Layer 3 of a small transformer language model trained on English Wikipedia (13 layers, counted from 0, width 128).
A neuron's activation on a vector x is SiLU(gate . x) times (in . x), where the dot is the dot product.

Input weights of the MLP neurons that the questions are about. A number n stands for (n - 500) times 0.0015.
n31 gate: 634,532,763,404,641,628,472,651,728,599,535,647,569,480,749,428,308,584,585,633,368,296,597,342,472,605,589,619,364,381,619,616,492,744,181,716,403,451,576,438,425,378,351,611,613,557,541,516,305,385,392,349,500,214,484,556,317,354,528,423,407,545,500,570,622,287,848,573,500,449,484,438,634,463,345,580,258,690,419,395,273,648,588,602,692,673,292,309,754,355,660,496,459,420,635,357,569,704,476,345,370,270,492,380,356,550,561,532,394,664,728,424,512,620,544,523,480,346,459,400,508,524,568,688,468,567,683,610
n51 gate: 529,269,658,424,546,518,522,256,418,500,227,565,459,559,521,554,344,518,496,409,437,738,368,550,554,409,646,622,340,676,489,598,282,514,389,529,595,416,442,266,703,475,493,310,661,693,485,526,459,471,297,711,566,414,566,627,594,515,273,420,537,600,578,496,600,576,548,599,339,330,468,588,360,467,626,774,215,475,485,511,475,504,536,715,570,318,522,419,406,460,522,533,396,630,514,522,647,702,449,464,537,670,629,587,504,500,456,601,581,440,496,303,547,482,726,737,248,273,511,439,441,467,540,656,349,550,302,533
n67 gate: 601,433,444,341,703,559,376,449,777,642,535,709,515,553,355,702,520,492,508,819,578,616,380,649,381,396,608,435,329,803,567,723,543,375,666,651,649,665,556,516,484,629,644,398,496,248,605,292,347,669,413,686,472,417,484,297,413,215,752,508,613,597,525,577,652,620,382,520,590,682,581,535,318,403,606,484,612,469,316,516,551,512,713,638,424,659,381,807,463,500,532,512,638,627,442,285,395,589,512,654,343,417,641,203,257,744,488,366,472,516,559,580,603,476,428,356,472,432,500,508,419,588,592,464,598,387,524,719
n87 gate: 407,470,605,377,594,721,573,599,229,470,609,538,164,215,334,454,551,229,344,500,225,596,573,421,623,504,415,469,699,291,458,419,451,525,500,500,419,574,615,296,334,583,596,572,515,629,500,280,461,606,339,500,446,276,531,462,412,372,561,677,539,629,441,657,489,488,496,380,428,549,444,378,582,664,539,393,353,368,600,523,489,504,778,684,386,528,553,617,536,566,691,508,543,745,559,453,678,620,385,436,644,856,511,614,569,516,504,291,570,530,531,608,370,340,242,601,434,639,690,515,286,673,492,481,686,511,435,567
n113 gate: 476,622,503,490,583,554,452,325,507,524,344,584,215,455,487,405,462,588,335,357,319,663,545,540,398,569,466,233,374,352,618,446,493,590,490,470,517,401,663,430,737,477,418,373,555,594,472,442,472,527,483,386,435,298,558,463,503,503,591,664,455,417,217,403,630,384,594,606,640,546,460,339,383,663,538,483,394,349,439,476,520,535,416,389,438,779,415,372,309,630,341,700,410,422,493,417,610,640,466,638,318,404,369,338,558,518,632,298,403,430,524,527,720,507,486,653,473,407,610,527,389,296,446,500,433,353,591,594
n121 gate: 410,466,508,193,455,332,742,527,632,530,568,557,274,480,561,435,622,359,481,435,390,468,488,390,439,352,488,688,677,519,683,773,372,504,508,626,457,508,569,602,383,534,312,545,450,665,496,473,512,424,316,691,303,561,391,600,447,616,466,786,434,215,417,351,538,535,426,678,715,436,586,541,375,766,351,500,319,409,751,597,546,508,260,700,621,437,683,387,552,736,378,408,614,722,666,531,473,492,531,268,512,356,447,561,473,548,535,428,559,414,267,296,301,290,654,560,380,512,360,473,574,496,400,439,580,496,690,551
n178 gate: 726,655,646,415,245,592,470,482,635,470,482,507,412,303,548,604,519,548,443,400,328,457,380,372,563,597,586,568,533,375,614,329,434,504,417,652,597,369,500,698,533,347,366,445,478,451,383,556,379,816,456,549,732,364,417,504,504,523,854,706,808,636,619,481,547,333,451,511,507,518,677,320,583,455,345,430,522,599,694,489,570,657,559,394,713,431,666,560,736,459,674,481,591,556,561,761,598,671,448,331,447,566,496,400,478,310,542,592,564,351,611,619,493,552,280,271,650,560,365,637,583,347,552,485,518,610,489,576
n197 gate: 573,563,251,460,449,377,225,425,395,555,492,232,439,459,575,496,565,544,169,663,369,546,380,582,365,677,271,500,472,650,622,627,559,511,804,540,396,508,504,256,402,562,452,586,600,618,423,332,863,669,345,613,408,512,492,468,650,432,232,280,520,435,426,581,484,325,687,544,301,481,570,381,411,334,537,701,476,410,548,468,705,525,468,378,747,524,496,520,558,484,524,480,390,246,492,617,588,391,389,488,721,827,480,686,572,719,314,441,706,174,607,420,341,508,632,488,436,568,355,591,484,444,544,623,594,586,591,504
n213 gate: 567,531,328,709,451,716,411,692,686,396,364,523,264,488,389,415,627,519,429,585,361,339,547,603,303,414,437,354,477,446,473,329,397,478,508,481,492,664,500,536,230,481,395,538,484,405,559,258,618,492,689,555,461,519,681,403,415,308,742,668,437,480,460,544,736,356,551,559,409,443,334,418,567,512,389,250,484,420,488,672,538,468,616,409,433,432,380,524,464,586,400,504,619,434,336,314,359,621,666,561,437,399,588,296,547,762,484,473,260,485,369,753,512,342,780,598,848,347,512,392,551,450,698,667,285,511,512,215
n223 gate: 344,775,411,485,323,321,415,242,658,542,481,454,540,555,595,672,406,565,570,550,508,228,632,564,454,281,376,336,465,614,569,642,625,617,398,515,585,566,638,418,534,511,631,428,376,402,473,794,664,481,397,395,690,473,729,308,435,496,363,535,415,383,472,759,500,496,567,457,549,500,358,318,461,336,461,637,612,383,342,527,393,263,748,410,511,386,500,578,568,419,511,489,296,385,296,254,376,575,527,648,414,492,485,485,366,564,414,755,629,699,565,465,481,550,377,470,589,705,535,252,832,454,488,381,629,696,614,375
n226 gate: 341,467,496,504,631,559,515,544,420,482,434,319,340,223,526,426,569,403,489,459,527,504,691,636,552,360,496,656,440,474,592,709,529,627,397,337,722,500,548,591,416,496,403,584,908,530,765,414,602,389,563,413,376,677,489,604,511,334,729,436,289,409,619,576,748,258,614,560,529,438,605,216,667,758,352,407,459,515,489,537,396,263,311,496,646,519,485,655,233,530,441,437,527,426,428,602,474,475,269,415,334,593,669,500,485,415,435,359,621,289,582,601,403,441,350,595,594,395,508,581,447,519,429,593,518,372,615,595
n260 gate: 656,465,731,398,261,500,500,613,407,477,535,609,478,452,581,382,395,578,488,476,540,635,532,554,677,546,571,524,768,484,676,602,353,504,552,508,262,365,374,593,662,450,382,314,409,705,724,353,440,418,425,744,615,192,516,642,504,313,410,690,432,508,289,677,562,291,600,520,659,454,500,363,280,456,424,500,358,477,405,282,762,350,430,315,647,500,712,249,488,492,347,465,673,555,557,688,385,488,500,446,516,619,550,512,610,574,716,582,724,316,461,539,563,590,555,369,135,329,428,398,372,532,508,535,329,307,504,737
n299 gate: 469,390,612,485,832,526,500,210,522,583,578,387,413,291,369,352,92,587,253,367,801,401,366,590,473,577,711,609,553,703,557,546,350,533,317,557,535,400,659,407,567,425,458,586,500,376,546,696,481,598,432,446,427,413,654,325,557,515,459,504,523,732,512,247,534,519,321,600,463,433,648,585,396,434,655,553,278,654,404,707,564,430,379,469,493,406,572,423,318,462,371,591,562,477,647,384,723,515,363,636,434,290,594,610,287,310,543,443,543,489,333,374,549,386,458,363,661,500,404,629,295,622,390,527,406,560,628,446
n31 in: 835,658,504,784,374,577,617,542,485,573,401,311,604,571,358,550,429,508,251,570,492,544,457,443,473,553,320,393,333,535,454,372,588,422,583,492,496,578,469,452,741,576,430,684,688,560,520,269,413,419,477,575,414,519,480,632,372,579,623,402,449,642,644,381,592,636,520,621,473,776,424,429,611,682,294,581,441,508,371,594,569,372,345,476,411,544,697,677,245,708,256,512,405,644,496,702,586,546,547,419,594,532,577,806,788,516,753,419,342,466,411,371,523,384,402,508,563,771,508,658,745,617,597,469,315,737,442,389
n51 in: 488,379,492,500,535,43,342,648,408,332,485,488,601,556,535,504,632,441,552,347,718,623,488,589,300,147,666,624,386,399,438,567,477,545,745,712,682,437,516,580,400,777,382,531,314,500,476,472,536,516,429,488,599,733,281,457,625,675,368,650,659,212,435,432,589,508,588,674,647,687,538,284,400,476,644,754,567,566,543,457,508,690,457,680,365,484,633,400,569,579,437,480,837,602,500,556,691,431,629,527,675,324,558,531,414,504,464,633,344,381,379,528,633,386,500,454,409,623,428,699,536,543,618,425,442,307,406,588
n67 in: 632,622,843,239,522,578,635,736,343,426,380,389,401,576,452,626,622,734,648,586,515,512,335,445,515,439,620,435,403,445,411,474,526,504,645,504,729,511,422,630,401,507,582,555,620,447,716,515,322,518,485,341,376,448,545,545,404,470,515,556,666,417,416,557,665,549,557,365,353,420,464,478,599,416,405,541,624,511,534,601,311,477,881,629,389,569,400,549,515,462,597,515,489,396,453,610,308,569,522,526,496,539,441,559,608,523,204,804,553,278,470,406,225,623,657,587,594,703,421,819,667,668,563,612,434,375,552,633
n87 in: 402,452,842,947,729,420,524,484,449,592,591,388,535,430,611,448,586,460,459,492,508,848,374,571,593,430,683,221,436,643,584,589,587,649,681,460,593,358,657,319,235,504,609,488,451,241,312,443,484,265,649,455,512,332,488,419,352,463,748,678,557,578,483,537,591,613,648,301,429,394,480,492,439,414,352,552,613,405,577,500,672,351,668,566,566,657,340,206,571,614,568,424,595,601,450,521,818,307,379,524,565,622,564,508,637,458,718,448,680,520,408,431,552,697,492,551,784,358,353,460,578,670,363,609,544,401,540,410
n113 in: 714,598,335,503,597,574,582,368,380,507,330,591,455,354,631,514,507,548,434,326,455,436,541,389,527,526,545,503,418,345,659,520,523,435,747,439,610,517,544,510,487,574,462,302,435,646,434,500,348,379,517,490,191,419,617,391,358,397,439,599,435,451,237,497,677,623,343,702,363,566,540,405,600,642,351,432,483,487,527,565,666,507,537,305,386,699,273,579,348,562,456,694,260,534,346,347,486,517,405,628,441,607,621,490,585,521,604,382,580,470,581,596,541,581,425,500,294,301,472,375,476,404,599,503,652,453,720,392
n121 in: 500,265,271,447,417,532,475,784,555,395,618,672,386,518,451,690,467,426,644,507,453,368,315,723,465,374,468,496,638,322,616,450,542,557,446,504,557,429,489,562,573,639,656,312,706,316,561,322,496,668,281,554,525,511,486,429,479,371,535,457,525,417,358,380,462,429,301,304,625,410,379,691,237,298,594,518,639,768,390,507,661,525,465,648,375,598,419,568,507,507,511,489,348,518,561,478,418,438,468,490,554,600,524,518,443,537,745,612,263,566,324,677,507,574,418,607,586,439,514,619,615,355,557,638,668,385,602,385
n178 in: 408,555,402,385,589,400,448,486,398,562,456,559,437,418,551,528,518,749,511,497,511,337,724,712,372,453,560,482,709,507,472,507,565,487,663,448,770,602,434,472,507,401,507,370,626,500,419,363,743,479,684,277,479,517,180,413,521,514,331,402,331,500,529,575,524,577,560,321,726,825,554,389,291,642,362,545,483,517,378,301,510,486,472,330,374,500,285,380,439,353,451,545,667,392,396,624,398,425,674,644,567,493,514,452,483,587,433,469,539,514,431,734,691,521,608,548,342,549,261,369,532,521,455,462,445,565,548,475
n197 in: 376,523,392,321,429,659,175,489,552,428,231,443,533,714,372,405,453,413,473,531,379,520,615,556,683,515,373,216,492,458,504,431,553,438,745,454,646,365,709,547,654,556,473,398,734,449,508,535,349,693,572,376,361,542,616,550,363,716,727,550,635,613,300,688,646,519,636,373,598,556,362,574,492,531,539,553,473,519,412,366,367,582,386,586,277,523,565,647,341,508,774,599,469,435,610,578,546,310,302,606,709,715,327,663,668,532,609,284,442,329,553,557,740,496,446,679,531,473,496,382,504,469,523,569,700,710,595,442
n213 in: 423,414,630,519,767,553,618,526,600,665,637,331,486,496,448,364,349,255,400,530,415,622,492,515,647,471,447,357,470,489,635,489,623,575,627,572,576,565,447,589,299,300,458,672,553,299,619,386,607,148,345,469,286,567,481,542,508,355,448,705,362,385,605,361,400,610,488,649,593,743,386,602,642,697,585,451,272,466,732,500,432,554,331,384,377,248,583,638,524,504,474,187,369,564,591,481,554,359,451,493,688,650,560,594,742,488,434,399,477,482,538,458,270,553,489,611,439,351,730,564,546,655,587,436,448,273,556,342
n223 in: 698,585,553,667,520,552,639,524,627,617,484,673,531,421,380,650,292,484,484,276,575,728,484,572,630,681,537,421,386,701,698,703,496,504,351,577,430,553,678,629,624,301,614,584,500,322,632,365,484,472,532,562,635,593,422,630,524,438,693,410,315,450,446,450,544,500,662,525,380,488,235,21,686,442,396,395,582,644,565,463,581,487,750,517,535,696,472,595,458,422,443,508,479,524,355,508,356,274,330,733,582,276,881,504,317,335,637,657,537,690,536,349,374,609,582,556,459,832,529,480,678,541,577,443,757,372,605,396
n226 in: 350,580,401,616,637,549,539,576,497,632,599,316,437,396,555,493,382,598,411,612,507,467,525,251,616,273,539,489,623,517,427,553,597,583,425,437,688,592,738,471,693,572,556,559,758,486,468,659,425,410,738,650,511,479,475,535,636,525,736,641,251,468,478,701,706,493,436,606,655,432,432,490,614,393,539,549,496,521,595,387,378,251,444,668,456,511,465,343,325,585,510,507,450,304,324,564,301,397,363,556,290,467,514,357,489,434,446,329,539,507,626,746,608,322,613,548,645,571,418,451,561,331,567,461,552,721,531,507
n260 in: 532,651,563,741,572,782,590,504,572,627,542,323,552,631,604,527,325,182,575,629,277,488,316,397,438,571,245,555,368,638,392,477,469,662,508,415,559,743,380,297,420,672,551,511,285,456,457,445,386,612,721,702,445,658,421,605,705,547,419,582,406,362,664,213,450,663,254,469,534,530,587,436,492,250,433,496,457,492,508,551,496,496,685,421,351,281,577,397,532,445,473,457,559,539,504,563,720,492,659,323,575,508,512,256,422,557,449,461,480,485,415,582,403,636,496,663,441,853,563,334,460,632,430,531,792,706,361,349
n299 in: 322,262,394,709,467,426,612,500,562,515,405,337,511,805,474,500,595,489,382,481,508,379,443,437,433,464,360,542,519,437,552,496,651,560,489,507,534,413,720,772,662,452,590,518,617,508,439,526,595,367,478,283,410,444,417,410,452,685,519,650,666,344,754,504,438,317,557,670,551,391,609,489,321,420,466,452,500,301,508,417,507,573,541,378,389,638,470,538,558,383,593,373,714,205,532,481,530,606,687,666,421,632,588,779,418,134,481,429,291,620,358,613,519,366,568,405,282,360,561,611,329,650,597,664,478,382,786,397

Each question shows a token from some text and the vector x that enters the MLP there. A number n stands for (n - 500) times 0.0057.

" T": 542,524,436,471,420,429,484,544,482,535,478,511,624,489,511,560,541,522,398,488,645,510,425,579,512,530,443,384,386,503,569,525,595,444,580,535,639,507,462,486,426,459,395,411,437,522,386,522,403,532,471,408,431,531,559,472,532,487,465,355,556,598,563,326,390,549,549,270,420,524,706,623,568,514,459,331,437,620,510,444,373,496,523,539,506,370,483,450,638,410,380,499,486,488,326,582,580,544,510,420,594,458,534,449,531,464,519,537,480,431,507,640,531,421,437,584,513,532,472,469,460,527,474,531,460,519,474,510
Which two neurons fire most, strongest first? n178, n226

" the": 475,532,486,472,473,535,540,533,467,476,467,528,795,423,567,560,580,567,543,408,533,443,495,544,503,480,445,485,577,594,459,504,549,454,496,515,660,484,444,463,445,503,430,535,439,614,556,393,458,584,672,474,462,534,656,566,558,509,499,394,486,332,434,356,577,515,507,490,565,379,425,495,459,460,455,514,491,510,570,528,587,515,452,515,469,477,482,528,458,477,553,404,537,526,453,446,556,367,472,459,468,565,546,644,594,495,466,491,508,484,475,360,511,513,442,467,547,466,504,502,480,421,521,593,558,420,467,467
Which neuron lights up most? n197

".": 588,500,418,437,390,537,545,504,476,560,469,400,766,492,507,452,589,502,492,488,373,549,410,430,453,555,382,418,490,484,316,578,513,478,485,498,609,524,511,378,601,549,435,491,399,437,576,534,470,360,646,583,431,505,525,488,366,537,524,553,278,535,483,453,604,511,592,564,493,484,456,616,581,556,458,508,567,516,510,423,464,477,469,419,454,646,524,498,583,475,506,380,554,435,554,580,510,470,516,404,408,470,616,688,507,527,454,495,465,592,591,587,396,488,451,467,506,494,452,479,425,367,517,651,330,409,440,425
Which neuron lights up most? n31

"ome": 505,558,383,485,423,580,405,383,388,554,561,425,810,475,432,658,615,454,454,538,428,508,552,375,390,477,639,653,479,471,563,449,574,510,524,544,549,491,393,399,356,542,556,557,586,534,508,443,610,490,557,565,453,456,417,489,472,553,585,405,419,401,448,462,229,473,429,524,628,403,541,605,564,530,505,560,570,365,445,486,387,419,503,417,449,518,494,544,495,415,293,506,622,592,347,500,550,537,501,592,538,564,528,604,554,389,669,639,496,525,499,545,591,488,457,477,492,492,414,452,466,498,437,504,662,458,536,446
Which two neurons fire most, strongest first? n67, n213

" M": 526,525,512,462,494,521,491,521,439,460,458,452,571,481,553,548,486,538,468,482,445,382,467,583,572,455,457,478,513,421,556,441,603,423,480,491,504,549,562,458,435,586,433,464,521,579,517,516,450,580,446,481,618,585,478,574,476,658,491,326,509,556,444,245,473,617,551,442,419,611,507,695,507,578,541,494,494,449,536,396,426,549,593,453,501,477,544,474,660,545,472,418,491,570,331,447,482,424,478,590,577,493,566,512,561,517,491,499,544,528,553,573,528,508,430,627,447,403,448,508,464,418,468,392,374,537,455,532
Which three neurons fire most, strongest first? n299, n226, n223

"e": 569,505,593,512,431,370,471,441,409,479,483,376,522,414,515,620,541,531,468,333,531,523,571,402,577,535,623,413,425,320,538,380,571,443,417,569,521,594,607,625,473,524,506,553,517,550,458,612,417,530,568,607,441,565,463,511,516,491,542,444,468,482,332,544,356,323,434,460,414,627,364,552,465,599,524,479,380,379,491,545,308,532,472,523,259,485,589,495,574,589,494,554,441,456,744,403,534,413,558,519,663,508,519,570,503,413,538,463,470,567,553,479,531,366,444,505,590,536,428,434,373,512,528,527,469,419,497,583
Which two neurons fire most, strongest first? n260, n113

"I": 413,545,438,468,421,489,572,547,619,399,510,404,591,442,604,482,524,382,527,561,549,348,476,436,554,494,457,552,473,467,528,595,528,254,522,525,494,485,588,538,392,509,500,495,455,458,443,435,402,664,479,583,454,509,519,467,567,603,640,460,429,637,485,397,594,506,405,445,555,578,453,688,601,584,395,483,580,266,458,490,443,543,443,506,337,486,425,484,675,543,527,446,478,601,303,490,516,447,542,408,407,371,396,590,593,594,590,404,491,460,601,560,583,402,542,438,528,531,675,430,642,596,471,520,420,479,544,504
Which neuron lights up most? n213

" I": 410,554,482,436,545,504,537,562,505,455,544,389,586,478,606,482,485,540,574,420,540,350,458,521,487,516,471,489,572,518,564,559,447,413,592,459,522,469,544,582,432,504,459,437,506,427,522,480,472,664,471,609,454,596,552,503,529,549,604,541,408,593,447,323,540,513,510,389,526,525,493,659,536,515,376,505,557,352,470,497,385,445,462,460,405,505,378,526,616,499,484,497,507,506,302,462,550,349,475,436,366,453,550,641,568,504,682,426,454,539,545,632,630,433,542,481,587,506,647,367,636,579,501,483,431,433,588,604
Which neuron lights up most? n226

" W": 444,590,511,427,423,471,474,597,407,445,554,447,606,489,533,476,428,585,560,504,556,352,415,489,509,534,551,515,445,541,537,467,555,407,444,431,505,476,520,578,510,527,445,473,540,548,504,483,575,568,473,484,498,565,493,441,495,542,445,418,528,453,342,260,454,533,545,443,471,501,559,565,628,515,497,396,503,440,606,412,377,562,568,488,504,429,534,607,638,481,475,564,600,392,442,527,566,351,431,416,497,479,731,476,483,621,576,474,479,543,560,603,494,446,546,565,502,532,515,482,492,566,455,369,568,565,537,480
The most active neuron and its activation: n87, at about 0.32

"ley": 428,555,510,559,508,484,549,490,516,337,415,552,571,553,321,518,493,502,401,509,612,565,544,483,535,575,642,441,535,612,516,547,531,479,592,308,527,411,449,579,427,453,629,347,295,461,434,424,439,481,474,687,404,531,459,571,464,550,551,502,424,445,293,475,540,469,595,571,428,448,383,469,557,606,606,512,529,534,481,506,333,397,562,362,457,473,451,559,390,546,478,488,568,610,380,487,468,363,441,549,455,443,524,528,640,455,596,447,468,538,510,564,432,431,434,419,358,505,518,398,324,355,583,410,536,500,495,518
Which neuron lights up most? n113

"k": 344,449,513,539,491,541,597,546,456,477,505,366,543,473,610,574,457,505,543,451,501,640,474,602,361,442,542,510,523,505,558,375,620,393,463,298,637,507,442,699,450,519,532,514,488,462,496,472,482,401,510,588,441,525,322,448,476,623,563,526,502,615,443,426,455,371,347,522,603,482,510,711,478,494,528,413,437,482,561,452,574,495,530,564,353,406,578,471,498,440,457,470,454,477,468,641,549,364,416,569,685,571,602,413,598,476,460,543,567,540,539,439,540,472,540,383,406,460,401,452,417,472,489,561,504,423,626,436
Which neuron lights up most? n121

"ap": 475,419,510,472,518,537,477,599,453,529,540,436,534,613,551,343,500,407,549,541,431,502,597,501,550,516,476,400,471,591,520,506,638,343,495,469,470,553,450,540,434,489,530,533,465,528,635,538,476,360,449,457,404,390,463,417,499,621,394,537,427,512,496,469,685,379,422,347,545,582,338,572,597,536,555,407,461,370,527,612,416,643,389,497,468,505,610,493,548,539,433,491,592,417,295,575,445,537,293,371,327,556,531,603,602,296,537,429,446,611,489,555,507,562,451,425,496,439,496,573,502,310,571,503,314,317,473,452
The most active neuron and its activation: n213, at about 1.2

",": 647,467,480,467,404,550,582,557,425,474,400,470,637,486,489,500,561,459,458,466,448,508,431,436,502,574,588,511,721,581,489,486,516,601,461,515,597,565,487,357,464,456,549,443,490,400,564,527,592,486,738,459,486,541,486,546,479,574,503,523,525,532,513,492,520,520,534,479,482,534,485,636,446,573,483,612,555,534,539,402,444,500,488,380,497,586,565,395,560,476,556,538,507,595,486,440,451,523,504,390,453,479,515,569,524,515,496,444,471,536,574,585,459,487,582,500,539,477,536,469,495,364,469,465,530,356,621,442
Which three neurons fire most, strongest first? n51, n178, n223

" were": 529,520,499,398,546,575,572,569,523,529,452,533,667,542,537,417,687,465,622,406,418,465,503,342,562,457,467,491,498,460,357,477,597,464,488,415,663,543,535,461,408,534,445,311,428,454,517,609,558,519,568,460,597,590,450,449,553,454,448,347,442,464,511,571,481,619,441,491,536,429,467,604,603,599,594,460,429,391,502,541,426,550,529,425,551,572,430,485,342,405,582,567,637,611,634,482,604,432,493,504,506,496,585,531,548,502,543,549,522,371,459,433,375,487,462,484,602,662,590,504,508,452,466,575,476,472,475,489
The most active neuron and its activation: n299, at about 0.29

" s": 611,501,450,472,386,519,584,649,429,599,600,508,536,545,544,644,495,550,512,533,552,557,486,617,556,625,544,633,536,550,405,450,484,188,368,437,433,521,329,611,448,507,385,410,565,565,541,455,376,443,550,491,606,602,445,514,481,454,425,490,627,413,508,416,387,585,718,329,501,462,474,580,615,552,510,561,521,437,571,515,470,523,377,514,450,574,612,518,590,551,558,533,504,473,454,424,681,545,384,529,415,522,500,684,594,456,399,483,500,503,546,514,490,408,486,670,520,334,511,474,405,542,528,481,485,521,391,571
Which neuron lights up most? n113

" is": 606,495,490,391,578,597,572,515,418,452,407,517,668,405,509,451,614,466,565,416,364,594,419,350,541,482,453,543,537,651,396,529,708,370,535,406,639,532,542,469,437,514,387,326,457,475,567,625,425,484,586,559,448,564,468,433,486,430,391,408,561,457,496,532,432,588,504,330,529,455,504,426,504,515,543,496,535,436,444,483,507,621,497,377,567,668,566,503,551,525,555,543,624,605,375,471,435,412,527,555,526,425,496,673,564,505,632,563,449,369,448,397,452,484,502,453,563,550,561,505,501,557,518,646,483,489,422,503
The most active neuron and its activation: n226, at about 0.32

"/": 693,563,408,528,378,520,489,421,511,542,474,361,612,505,520,382,453,541,682,538,548,566,364,634,566,551,634,470,555,480,581,583,459,600,469,434,499,504,471,415,487,510,575,430,429,378,516,640,382,459,608,573,395,639,437,427,528,502,487,526,602,486,529,409,395,493,345,499,434,360,425,619,456,505,482,474,497,457,522,506,463,377,454,354,334,510,512,478,531,631,279,418,513,480,549,476,548,505,361,453,501,557,452,468,575,511,555,420,455,534,643,456,500,557,519,533,345,505,553,461,558,317,581,522,537,439,510,471
The most active neuron and its activation: n260, at about 0.54

" to": 425,493,591,374,379,411,574,621,521,506,500,465,738,513,408,611,551,421,510,417,465,576,524,498,589,584,619,440,392,614,487,634,606,496,476,392,670,481,363,458,490,458,464,381,533,444,532,498,541,424,627,453,470,469,552,545,534,503,388,401,505,525,491,465,497,540,579,514,607,576,580,513,496,517,586,538,471,391,587,580,485,388,506,499,439,542,435,436,686,476,420,485,515,552,468,416,523,446,500,584,399,511,417,606,473,487,540,560,494,482,548,451,460,489,607,476,413,510,549,525,531,614,497,536,451,372,409,632
Which neuron lights up most? n51

" her": 438,541,479,432,548,433,386,512,606,535,420,544,635,499,396,583,519,481,476,463,407,481,458,491,374,589,597,421,566,460,584,556,479,427,386,569,628,560,461,529,465,537,477,466,634,496,474,452,623,525,599,514,445,623,592,506,572,623,423,494,538,395,422,439,520,467,554,459,490,366,349,518,485,596,548,363,565,308,551,531,505,519,475,525,507,481,446,480,427,541,566,471,514,452,524,574,470,429,392,542,438,547,515,807,632,571,696,499,493,459,549,364,452,437,523,576,466,399,520,540,354,394,426,589,407,408,403,504
The most active neuron and its activation: n197, at about 2.4

" and": 650,466,503,410,366,614,499,466,431,469,538,397,576,589,551,548,474,494,495,489,408,544,489,490,481,596,581,428,578,589,440,569,627,510,519,486,641,538,361,397,428,485,443,448,585,329,608,585,455,425,689,436,488,522,525,503,348,584,528,444,433,397,437,488,548,527,436,485,518,489,488,454,527,536,523,625,403,412,587,571,529,573,459,476,526,483,520,484,597,424,480,470,498,512,434,410,450,425,534,504,406,453,560,528,505,522,596,500,508,480,575,551,359,423,490,414,532,482,525,564,564,404,568,507,402,434,434,561
Which two neurons fire most, strongest first? n213, n299

" round": 600,553,555,471,463,531,643,583,507,571,443,639,687,627,510,530,641,501,469,619,603,615,589,462,636,565,503,462,562,417,479,493,620,529,466,488,579,476,530,549,466,564,518,548,386,577,385,505,493,580,543,354,274,473,392,485,423,530,490,489,557,491,506,474,318,667,401,292,529,523,382,559,547,454,494,472,504,636,342,451,527,398,568,473,615,444,503,548,362,462,298,664,548,535,635,492,521,344,362,448,442,496,493,467,522,466,448,395,465,523,521,470,469,431,405,578,436,480,529,568,511,421,408,541,564,535,481,450
The most active neuron and its activation: n51, at about 0.31

"ly": 442,414,587,481,475,594,569,452,306,595,515,407,572,586,515,478,537,385,445,475,567,384,546,388,537,498,611,550,556,519,476,621,562,457,601,454,513,481,300,410,435,395,644,336,478,388,438,598,424,562,594,562,385,544,481,531,512,423,423,526,288,405,367,424,480,624,588,712,506,503,518,500,526,468,488,464,497,408,500,607,416,479,536,542,452,445,479,465,454,523,429,477,541,558,311,535,452,364,484,445,562,438,633,582,639,429,571,509,517,511,624,580,438,449,564,420,629,491,465,492,578,429,616,486,346,461,568,427
Which two neurons fire most, strongest first? n213, n226

"M": 534,497,504,410,426,528,568,446,500,446,473,402,610,560,577,541,517,430,530,519,374,435,547,558,564,401,495,577,514,448,539,486,542,412,425,523,478,492,451,372,395,595,486,532,491,590,490,522,413,479,444,476,627,520,444,612,521,569,557,348,441,526,454,292,594,510,604,469,443,565,539,543,586,622,377,437,499,389,481,510,379,625,542,542,514,440,560,438,661,501,451,399,499,567,306,434,418,411,458,554,556,396,398,459,523,602,489,479,433,474,553,556,476,475,423,594,368,413,476,531,375,428,454,467,479,533,473,420
Which neuron lights up most? n299

"\n": 484,551,543,486,404,501,563,583,503,482,554,527,786,402,499,416,619,498,516,470,343,538,486,426,530,538,599,601,575,387,385,417,383,432,539,259,506,460,592,319,456,544,486,390,441,567,508,424,488,344,470,464,684,523,470,561,334,475,611,512,507,320,460,476,524,493,482,527,445,660,458,587,507,533,439,530,505,419,486,484,427,560,449,341,470,481,448,455,611,452,523,398,355,384,455,677,506,442,564,437,454,466,570,582,477,554,610,515,443,639,445,403,444,426,524,566,561,452,421,503,426,382,736,567,577,440,459,442
Which two neurons fire most, strongest first? n31, n213

" that": 556,582,483,479,343,605,524,603,553,414,464,510,686,434,561,564,532,428,478,540,403,417,492,460,464,628,565,392,570,534,547,550,475,509,592,362,623,558,503,536,471,408,467,464,511,416,560,581,642,357,682,505,451,575,628,480,558,519,419,486,483,533,405,470,519,527,456,509,574,496,416,606,475,368,369,590,564,461,598,573,562,414,452,539,497,538,477,523,527,534,577,394,501,528,588,424,507,432,555,440,430,515,512,652,498,466,568,494,433,594,471,427,404,451,515,482,607,431,467,543,461,487,453,522,567,541,376,535
Which three neurons fire most, strongest first? n51, n213, n121

"rom": 549,482,406,414,571,469,486,519,287,529,426,390,633,630,465,539,560,358,467,459,536,379,494,495,417,509,496,419,418,543,554,556,621,973,451,574,498,458,494,310,462,435,448,510,587,521,523,442,462,493,519,500,443,457,441,581,567,449,380,417,482,460,382,469,398,588,418,368,469,587,469,615,468,401,574,452,442,282,441,531,561,434,550,409,550,471,457,547,419,566,376,439,588,485,511,470,670,351,465,491,591,310,437,460,421,476,476,606,653,538,575,496,559,464,599,431,514,421,484,600,433,380,545,516,488,461,531,488
Which neuron lights up most? n51

" through": 590,448,496,425,409,513,409,508,534,473,592,429,508,557,516,493,472,392,535,456,562,583,499,483,369,569,545,367,325,482,477,561,598,376,419,539,659,443,518,429,478,443,399,542,527,493,449,460,543,425,622,393,261,419,542,480,383,534,565,378,546,544,502,482,413,542,549,537,589,594,412,435,483,508,588,668,462,437,537,573,504,434,420,431,588,590,534,557,615,422,517,540,445,448,348,505,449,461,515,382,361,450,416,699,486,499,569,512,321,456,459,480,470,523,454,586,418,489,550,535,583,406,620,460,526,409,469,576
Which neuron lights up most? n31

" over": 536,492,484,469,546,632,353,463,572,559,530,512,614,554,508,569,506,462,467,588,565,486,548,612,558,586,521,340,467,530,484,372,493,498,472,411,598,511,557,506,536,491,378,503,403,506,312,409,458,493,570,424,407,499,502,559,252,456,507,282,602,540,404,506,407,612,540,480,562,429,326,583,535,675,464,450,592,439,529,475,574,447,567,524,467,569,479,537,616,499,324,594,487,540,422,627,475,430,435,239,373,479,514,598,505,530,651,457,450,456,485,560,392,472,436,448,457,490,567,558,521,394,534,485,420,511,359,410
The most active neuron and its activation: n51, at about 0.5